Layer 13 of a small transformer language model trained on English Wikipedia (16 layers, counted from 0, width 96).
Take only the direct path to the model's output, skipping the later layers: a vector added to the residual stream pushes a token's score in proportion to its dot product with that token's output vector.

Output vectors of the tokens that the questions are about. A number n stands for (n - 500) times 0.0088.
"alf": 489,466,468,452,514,561,554,520,483,469,477,588,444,469,425,532,516,482,481,495,483,454,402,644,492,563,450,528,484,447,557,489,482,583,488,542,474,521,512,522,484,350,513,511,456,531,595,560,475,509,518,461,445,416,578,493,499,485,505,484,506,553,552,445,441,448,494,418,458,476,624,540,444,479,499,483,556,585,494,469,583,521,551,490,499,513,550,517,430,598,516,462,496,506,479,459
"ilar": 412,444,433,424,373,518,537,545,480,408,541,606,440,516,453,535,453,488,435,514,454,502,491,529,450,530,553,501,478,449,539,489,504,478,477,541,610,549,477,519,460,418,483,581,484,554,579,496,472,523,514,425,428,446,537,593,536,583,486,599,355,540,536,513,504,562,460,486,412,399,592,484,525,396,550,573,509,496,536,507,568,442,515,528,525,501,496,588,428,606,540,433,552,514,475,481
"s,": 475,496,487,433,539,477,483,483,543,509,442,543,486,589,511,501,461,539,524,537,554,582,514,445,485,543,419,489,494,523,503,510,474,535,511,501,508,510,489,465,524,464,508,576,543,515,523,439,565,550,492,476,510,478,482,514,561,502,448,437,470,499,517,480,507,554,499,478,510,355,466,563,440,556,410,501,538,494,589,482,508,484,490,500,513,526,483,470,497,507,496,451,469,442,498,535
" mater": 531,343,456,388,381,528,605,587,465,490,479,555,451,527,454,558,485,471,567,401,459,421,451,561,444,437,500,585,548,493,512,411,412,471,500,542,565,542,565,582,457,511,484,635,563,565,503,497,550,571,525,488,477,471,551,448,540,559,487,511,436,459,552,476,540,408,445,485,443,513,523,497,570,457,605,520,589,467,511,480,610,427,418,495,483,512,404,518,384,581,580,421,585,555,471,458
" first": 520,498,452,457,473,497,540,527,478,517,457,495,477,553,490,528,500,499,503,540,463,515,489,498,514,545,500,579,472,471,492,477,492,527,506,561,500,514,485,533,436,485,520,429,461,500,519,468,488,502,506,479,522,496,498,478,497,544,522,516,506,434,536,440,515,484,475,449,462,519,506,466,475,507,497,498,575,531,493,544,547,462,558,509,494,529,475,558,428,509,527,528,495,538,481,450
"I": 516,469,515,487,531,556,519,510,489,472,490,563,519,421,468,473,528,482,572,486,492,463,480,489,478,470,490,497,433,548,524,527,479,534,466,417,522,487,450,553,489,497,473,522,546,495,497,523,494,502,493,483,475,507,507,513,505,492,522,541,484,480,519,440,527,483,510,498,521,525,451,543,521,519,469,548,477,505,526,527,572,489,534,524,517,528,503,478,411,510,546,497,492,451,508,423
" able": 457,483,474,338,465,531,488,529,473,417,478,530,500,486,464,500,437,521,586,497,472,488,430,444,474,547,490,510,513,485,492,469,520,557,502,520,578,535,558,495,493,504,505,529,509,528,553,587,494,534,474,444,515,473,568,516,506,561,420,540,448,540,553,428,506,437,469,461,392,494,571,488,494,443,479,505,544,463,507,565,609,482,456,473,497,567,495,557,433,615,588,492,514,521,472,454
"f": 519,523,491,475,472,503,488,453,460,514,476,521,495,594,497,541,449,432,518,513,556,483,488,541,472,484,535,474,543,500,507,506,475,452,497,513,505,457,502,511,508,570,556,464,438,500,499,528,497,513,530,490,494,445,448,501,519,551,506,511,518,399,487,538,523,449,493,485,501,501,561,573,464,491,436,485,509,464,553,497,528,496,522,481,456,500,503,486,459,565,530,487,550,454,505,550
"oto": 501,430,475,419,408,511,515,567,477,429,532,597,520,495,462,520,467,475,524,527,469,468,443,445,475,512,472,478,436,420,501,486,511,525,470,524,548,571,568,549,398,464,484,533,551,576,593,577,519,440,404,448,520,506,585,522,463,536,476,552,412,529,526,468,505,462,456,495,448,459,577,463,574,535,520,495,515,550,518,520,573,449,509,461,579,495,458,544,482,599,501,503,503,504,484,460
" home": 495,419,444,471,505,524,509,528,471,510,494,511,475,507,483,489,491,523,531,553,440,488,457,454,495,511,479,530,538,453,504,474,523,512,508,581,542,552,568,547,478,494,475,492,493,492,516,548,527,572,531,489,493,497,541,458,473,564,514,518,462,472,509,468,489,475,475,444,463,476,514,509,472,460,521,489,546,550,526,503,585,436,485,520,442,500,555,440,432,540,507,500,520,546,477,441
"imately": 574,462,444,247,404,477,494,551,579,397,407,619,505,540,444,482,574,453,595,511,408,512,414,513,490,540,588,595,470,395,561,515,467,500,506,542,522,562,489,476,487,320,507,501,503,450,558,404,530,599,437,470,504,470,595,523,558,545,478,587,458,482,535,436,596,506,469,420,416,458,533,466,533,476,552,553,616,514,594,593,586,454,507,543,513,607,394,442,378,577,514,531,500,511,471,416
" also==": 533,442,438,396,388,517,548,501,477,447,476,638,432,474,471,526,606,626,641,445,470,451,428,445,465,518,556,626,467,461,468,428,478,603,481,461,532,515,550,489,416,508,440,609,518,525,565,629,438,567,484,499,547,466,630,481,445,507,355,592,499,527,575,461,439,495,398,412,368,497,487,471,514,383,550,566,590,493,532,559,592,354,558,513,497,517,410,582,543,596,480,468,602,429,463,448
"|---": 544,237,331,26,169,606,649,602,407,350,490,893,354,565,400,596,651,634,778,606,206,460,188,570,375,614,517,692,490,431,652,470,395,792,391,578,666,576,413,632,389,118,402,923,655,665,760,440,597,593,425,278,606,418,732,474,464,694,283,575,253,472,848,327,689,231,349,333,250,395,675,444,575,296,597,628,714,490,733,378,749,373,545,353,248,609,425,735,186,883,707,293,656,552,334,189
" a": 487,504,486,475,499,477,478,529,508,521,456,458,528,470,491,478,454,506,480,484,499,477,459,488,519,496,467,538,462,507,475,520,536,527,475,529,567,508,487,458,495,475,530,508,459,516,498,508,488,541,541,540,471,511,555,535,490,517,519,537,501,469,458,515,498,504,527,452,534,509,461,497,504,522,474,485,501,500,526,533,548,501,524,544,500,473,480,541,481,481,484,520,475,511,481,493
"ions": 442,418,488,401,514,509,463,551,553,457,540,618,473,560,469,493,515,527,516,539,407,541,469,524,496,584,591,547,463,564,529,469,499,495,538,518,507,444,430,545,509,435,472,607,458,501,523,430,522,515,526,488,484,503,518,498,463,523,445,518,470,537,535,506,541,513,424,438,542,486,602,500,462,564,411,576,551,418,589,479,565,418,470,389,472,468,510,485,484,543,524,431,482,507,494,477
"ma": 550,486,455,438,450,514,547,500,557,460,494,585,486,561,509,494,476,462,538,483,517,473,449,511,484,573,494,487,498,464,484,475,442,520,497,523,541,446,497,487,417,414,460,491,499,564,453,508,521,494,467,517,574,483,527,464,433,519,448,499,505,500,586,472,497,432,503,486,513,464,587,497,535,577,485,553,480,517,526,537,542,441,530,528,488,486,509,446,471,548,543,485,565,505,499,500
"agu": 531,399,438,506,489,512,565,560,426,437,473,610,456,506,465,523,543,467,509,462,486,436,503,478,471,505,589,466,488,470,518,436,514,517,475,473,479,581,460,528,487,512,438,605,507,444,527,541,464,476,473,453,566,558,531,506,540,587,481,481,423,496,563,445,571,409,405,478,446,466,567,548,527,434,543,551,550,461,590,484,565,475,447,431,490,483,469,542,499,610,549,426,569,559,476,523
" Author": 528,507,444,467,401,531,511,523,556,462,502,545,381,552,484,502,529,528,505,522,461,485,479,515,433,564,496,579,494,503,529,448,490,521,516,472,489,538,486,553,483,495,468,531,514,529,541,492,462,490,471,471,497,452,524,472,536,548,448,594,363,542,494,452,498,488,506,513,443,395,498,487,578,476,497,596,532,474,483,463,580,460,572,365,493,515,486,544,533,550,552,487,578,518,463,477
"ages": 466,379,442,465,469,515,434,505,458,481,528,594,449,527,487,500,551,573,532,511,457,501,457,487,534,531,509,480,436,482,505,494,511,458,522,523,496,466,466,558,432,503,572,585,526,507,495,559,610,544,434,511,472,406,578,517,477,535,475,506,500,477,506,550,492,492,433,485,444,457,514,603,486,513,524,562,572,540,548,486,547,371,457,444,505,458,536,518,469,615,550,433,531,469,479,453
"ence": 448,428,447,437,478,496,548,627,456,441,576,583,517,486,459,486,489,567,477,508,429,523,424,433,465,550,547,578,566,509,494,548,407,503,491,588,532,531,476,534,502,483,551,483,561,555,545,449,549,563,504,524,417,444,496,447,500,398,456,467,480,544,543,478,520,431,474,539,468,459,542,529,481,433,469,558,558,523,529,500,593,408,492,438,489,473,496,502,480,559,533,462,556,437,500,547

Each question shows what one neuron of this layer's MLP adds at an activation of 1. A number n stands for (n - 500) times 0.00059.

n61: 507,349,526,453,674,459,320,475,507,617,497,495,301,652,441,558,557,627,326,615,515,385,519,323,683,441,279,493,407,579,511,503,560,629,609,454,370,559,366,582,610,593,626,645,500,590,650,358,420,602,380,383,632,632,424,446,567,551,457,493,484,489,479,375,464,360,523,493,700,417,720,418,433,656,494,459,497,395,753,573,601,553,437,617,774,347,589,327,518,560,216,504,380,572,300,568
Which three tokens does it push up most, strongest first? "s,", "ions", "agu"

n116: 762,552,507,373,609,698,590,411,533,500,541,303,497,139,423,512,635,603,364,579,482,585,564,462,544,405,565,572,553,552,668,522,534,431,443,417,584,440,548,785,432,261,555,630,523,539,454,553,503,592,381,284,534,361,427,549,449,391,420,575,371,639,477,174,373,431,441,507,586,474,448,563,425,480,461,602,343,446,494,599,572,615,636,480,540,580,389,561,457,243,479,517,484,464,851,569
Which of these tokens does it push up most? "I"

n149: 438,466,560,460,373,519,512,513,441,481,699,417,424,389,469,334,408,402,531,386,392,593,480,632,580,512,525,596,576,596,650,582,539,451,458,494,503,514,442,625,292,475,812,342,484,694,485,482,619,289,481,531,474,476,475,453,510,744,480,528,345,536,478,587,418,484,537,434,622,457,529,621,194,438,526,634,351,523,515,663,613,561,493,475,331,561,386,570,602,561,292,397,419,635,541,604
Which of these tokens does it push up most? "ilar"

n175: 266,286,407,561,588,455,588,352,466,503,453,328,669,349,542,617,390,572,483,470,649,553,368,526,546,574,415,473,747,493,520,291,417,500,487,444,553,378,414,500,447,334,734,497,268,384,546,435,548,619,551,524,585,506,594,491,449,533,647,592,541,422,457,572,581,512,537,480,627,723,532,518,516,420,503,475,312,373,621,602,605,702,517,419,610,527,583,515,503,561,330,541,411,421,428,532
Which three tokens does it push up most, strongest first? " a", "f", "alf"

n102: 445,503,650,465,558,542,460,637,619,527,611,748,637,512,623,456,435,580,555,396,505,500,339,645,433,604,284,584,448,216,301,588,403,605,401,566,494,511,467,340,537,429,540,630,462,514,388,483,486,365,560,437,566,467,604,470,503,392,623,290,445,577,573,653,381,570,329,419,554,490,514,514,539,535,669,547,346,690,494,435,426,491,567,352,595,611,503,397,510,379,463,455,489,428,412,564
Which of these tokens does it push up most? "alf"

n134: 419,574,470,509,473,481,417,539,630,396,777,212,564,506,276,619,375,431,438,626,600,479,520,447,475,605,469,581,462,530,460,679,435,625,655,560,717,554,558,403,599,551,530,497,538,365,523,444,463,557,536,620,573,453,316,599,552,330,477,671,635,407,519,559,500,509,572,646,474,331,605,530,558,433,609,616,406,555,387,461,514,369,364,199,525,359,376,399,419,419,464,306,554,577,520,533
Which of these tokens does it push up most? "ence"

n381: 635,389,189,452,586,358,521,525,497,408,408,584,503,475,478,357,436,598,467,523,500,590,489,442,736,485,399,616,591,551,445,540,534,420,310,547,307,445,494,507,486,525,647,494,630,420,636,491,432,490,500,565,562,714,371,443,513,617,395,642,395,410,621,645,639,588,544,359,565,539,608,450,281,422,356,506,431,656,453,398,580,697,348,518,642,500,526,485,454,528,280,494,546,477,417,661
Which of these tokens does it push up most? "s,"

n108: 532,479,643,349,627,324,467,364,536,432,607,441,494,559,624,630,340,647,486,401,414,339,288,551,492,474,422,771,400,497,481,520,553,570,513,370,593,492,481,277,574,401,478,441,464,392,643,361,500,520,450,387,506,466,411,506,657,543,577,500,574,449,418,710,519,466,591,532,545,640,665,318,519,461,656,561,409,481,354,571,313,547,550,580,543,559,620,642,642,422,667,437,564,546,456,595
Which of these tokens does it push up most? " a"

n370: 397,431,553,618,487,313,785,307,697,560,579,422,571,598,357,459,538,507,601,500,434,703,454,384,718,532,510,468,500,483,454,488,657,423,432,551,673,567,647,561,449,339,531,594,315,301,512,553,687,464,643,354,351,569,711,407,438,451,486,441,485,437,490,644,413,460,545,511,633,509,624,698,541,537,546,246,460,330,338,660,678,387,486,460,372,419,439,377,525,428,423,667,506,593,358,422
Which three tokens does it push up most, strongest first? " home", " a", "ions"

n355: 434,509,436,500,620,405,475,480,629,516,551,469,475,551,484,401,174,471,545,722,278,442,636,443,457,509,528,467,449,256,331,536,588,357,448,523,626,581,588,428,583,407,537,327,645,441,444,554,704,527,477,388,494,643,439,405,438,680,510,670,562,620,424,468,285,563,489,621,547,569,405,589,516,334,573,582,610,308,630,564,562,528,521,535,600,451,381,583,380,631,427,297,518,546,636,575
Which of these tokens does it push up most? "ilar"

n158: 329,434,549,730,730,483,507,540,476,461,537,402,291,397,136,453,611,493,513,723,551,604,608,437,396,362,572,621,285,544,451,414,391,511,601,580,630,423,544,568,769,354,360,475,686,541,352,333,503,492,594,469,450,586,795,415,681,426,629,542,467,392,423,629,533,609,521,310,438,524,418,476,395,455,745,525,469,446,493,473,492,599,270,351,489,589,578,527,325,594,622,449,621,571,395,440
Which of these tokens does it push down most? "ma"

n262: 469,445,537,407,535,513,456,595,632,492,617,716,474,429,427,523,478,549,714,397,485,459,512,559,324,508,553,538,497,540,568,495,486,694,646,556,386,542,680,558,392,532,610,492,564,503,350,558,432,428,536,469,639,394,587,480,575,395,359,364,500,605,336,381,441,546,470,384,465,412,528,404,387,590,444,655,532,420,461,715,570,471,663,527,486,557,474,354,567,511,452,442,421,509,378,389
Which three tokens does it push up most, strongest first? "|---", " also==", "imately"

n363: 663,683,665,287,505,500,528,419,676,613,429,536,653,448,362,481,329,676,721,508,471,412,431,479,700,431,517,533,416,376,497,500,701,581,518,503,595,505,524,493,433,407,346,433,463,396,503,497,366,294,391,486,628,530,549,471,677,508,419,474,578,482,526,516,539,638,378,618,449,458,503,517,606,567,508,480,534,397,500,561,312,416,531,381,468,598,393,397,525,465,536,668,555,481,411,416
Which of these tokens does it push up most? "imately"

n25: 524,620,591,357,531,358,442,476,399,556,488,464,513,493,310,422,507,645,374,755,476,390,488,652,381,469,352,682,438,479,312,780,392,431,476,426,456,410,636,556,462,354,579,444,614,371,307,428,490,570,557,388,664,617,513,476,473,408,445,666,512,638,464,478,599,562,433,455,774,435,506,405,443,508,680,441,709,483,487,684,389,344,364,357,540,554,377,625,592,638,465,483,672,497,479,537
Which three tokens does it push up most, strongest first? "imately", "|---", " also=="

n70: 490,400,668,558,369,359,488,449,463,335,456,427,602,403,637,462,435,335,461,447,503,633,454,585,380,600,303,385,497,507,516,434,529,642,636,567,526,472,363,542,589,572,464,285,546,645,494,471,482,484,627,319,582,541,643,512,535,667,636,531,540,640,463,328,494,747,597,624,428,428,552,334,608,524,599,478,479,563,470,318,635,500,487,678,663,461,420,713,393,437,406,449,362,539,284,448
Which of these tokens does it push up most? "ilar"

n100: 591,210,473,565,426,523,408,422,587,563,435,500,400,665,461,346,477,632,455,473,579,578,558,556,441,413,340,461,450,523,513,368,623,484,571,659,577,469,607,500,635,462,431,668,406,460,594,328,345,346,368,460,583,591,617,593,648,421,510,637,433,616,403,399,493,344,675,483,541,600,459,485,529,613,532,671,509,439,344,346,466,400,694,535,624,613,431,217,547,471,510,619,482,516,366,515
Which of these tokens does it push up most? " Author"

n204: 359,416,520,459,344,523,552,549,387,577,431,469,460,487,593,524,553,446,497,330,411,627,438,480,585,391,559,385,583,777,729,660,611,467,643,420,503,407,605,626,375,551,640,554,588,578,580,347,451,747,308,556,378,661,481,503,595,395,364,547,355,366,554,549,635,465,385,312,565,662,373,454,425,557,364,513,453,497,398,619,458,638,414,542,342,596,521,497,342,601,493,464,599,578,319,602
Which two tokens does it push up most, strongest first? "|---", " mater"

n337: 554,295,369,511,514,447,449,689,570,571,722,495,644,556,153,416,465,418,523,582,540,610,555,402,619,379,748,518,688,711,468,413,293,582,344,500,479,446,619,525,680,586,703,376,304,413,549,729,550,595,676,308,364,444,466,441,599,549,617,253,420,461,545,512,481,366,550,575,324,619,614,643,492,490,544,578,334,405,807,339,532,522,520,414,549,489,639,323,476,489,285,389,482,443,466,251
Which two tokens does it push up most, strongest first? "ence", "f"

n283: 415,497,587,526,345,316,631,619,613,563,506,518,354,374,416,423,527,368,608,375,559,419,618,569,430,365,590,478,565,324,632,482,355,373,339,571,506,611,591,578,594,563,452,599,396,644,295,410,335,699,547,394,433,439,536,515,355,480,730,562,433,700,533,424,712,582,594,379,728,568,640,437,507,567,386,591,669,540,506,487,393,532,525,447,590,385,516,236,366,355,503,406,550,486,585,614
Which of these tokens does it push up most? " mater"

n12: 592,575,463,343,353,317,503,546,509,545,340,544,543,626,473,407,493,519,554,664,428,543,515,644,589,573,603,554,661,550,301,298,752,537,419,621,491,425,618,638,605,327,587,433,462,497,586,452,441,337,376,562,484,390,478,479,500,286,607,550,298,647,395,447,391,427,551,624,435,456,467,702,513,533,468,421,308,526,494,650,458,472,631,327,774,423,503,512,445,418,664,526,461,535,405,479
Which of these tokens does it push up most? " Author"

n30: 693,557,536,497,610,551,598,573,588,565,491,508,571,432,530,439,452,614,527,485,713,453,560,558,545,456,686,526,489,506,584,574,500,253,669,439,514,408,591,336,549,417,439,435,476,527,409,364,435,405,538,351,397,414,491,637,434,463,519,303,560,664,595,626,545,546,355,202,591,447,423,606,434,321,522,278,606,478,583,468,660,491,364,392,509,440,441,354,530,698,526,459,532,570,619,358
Which of these tokens does it push up most? "ions"

n59: 575,420,469,566,670,465,477,615,428,561,536,431,582,529,318,423,421,585,531,525,500,661,538,264,465,456,551,453,470,558,512,432,766,320,488,524,412,572,614,520,641,409,323,488,540,548,421,503,359,444,473,443,600,454,468,522,590,678,411,483,576,469,413,484,591,282,648,635,478,570,543,388,572,458,497,462,529,363,426,486,487,477,311,450,647,328,600,582,437,742,634,488,514,453,323,571
Which three tokens does it push up most, strongest first? "agu", " able", "oto"

n174: 436,384,404,638,564,515,581,336,295,675,606,345,289,541,557,468,753,360,458,539,455,598,460,399,459,373,700,503,427,725,599,509,532,581,529,438,450,395,433,327,547,559,367,487,663,497,494,430,656,457,545,627,371,605,584,685,634,592,533,583,549,640,636,472,558,624,445,336,463,428,390,530,360,585,506,331,515,386,612,467,466,428,476,563,312,413,500,434,460,608,640,443,444,487,432,459
Which of these tokens does it push down most? "oto"

n43: 591,689,258,466,441,514,445,453,469,657,599,370,456,434,441,716,550,346,540,533,513,397,358,581,519,549,486,635,572,589,443,593,570,458,546,503,382,588,509,494,411,520,547,623,480,447,466,521,516,706,602,442,465,335,717,453,285,418,203,520,540,443,605,594,479,432,555,368,560,581,463,505,512,561,472,466,525,610,511,508,537,352,399,597,555,464,413,489,491,456,640,494,656,443,555,465
Which three tokens does it push up most, strongest first? "|---", " also==", " mater"

n68: 405,493,482,423,388,480,622,288,671,486,564,439,470,737,275,580,418,722,303,211,678,532,387,457,450,568,543,497,462,596,421,494,563,429,434,506,487,497,549,430,418,466,685,572,638,543,310,384,609,337,434,772,707,350,346,491,427,553,318,581,449,471,378,428,358,527,549,475,642,565,614,399,528,678,723,686,463,350,404,601,570,536,622,531,428,629,480,536,537,517,446,434,474,474,562,564
Which two tokens does it push up most, strongest first? "ma", " Author"

n92: 518,494,626,357,473,362,534,701,514,526,289,524,405,412,287,454,346,462,699,564,563,478,591,564,492,514,432,522,600,567,390,381,536,367,547,383,571,484,506,461,611,474,685,491,402,350,578,631,368,457,355,568,418,394,541,470,592,510,518,546,659,682,509,461,422,708,446,650,436,470,618,542,375,468,540,359,500,367,466,522,513,609,522,532,664,393,486,545,403,464,585,343,593,424,590,484
Which of these tokens does it push up most? " able"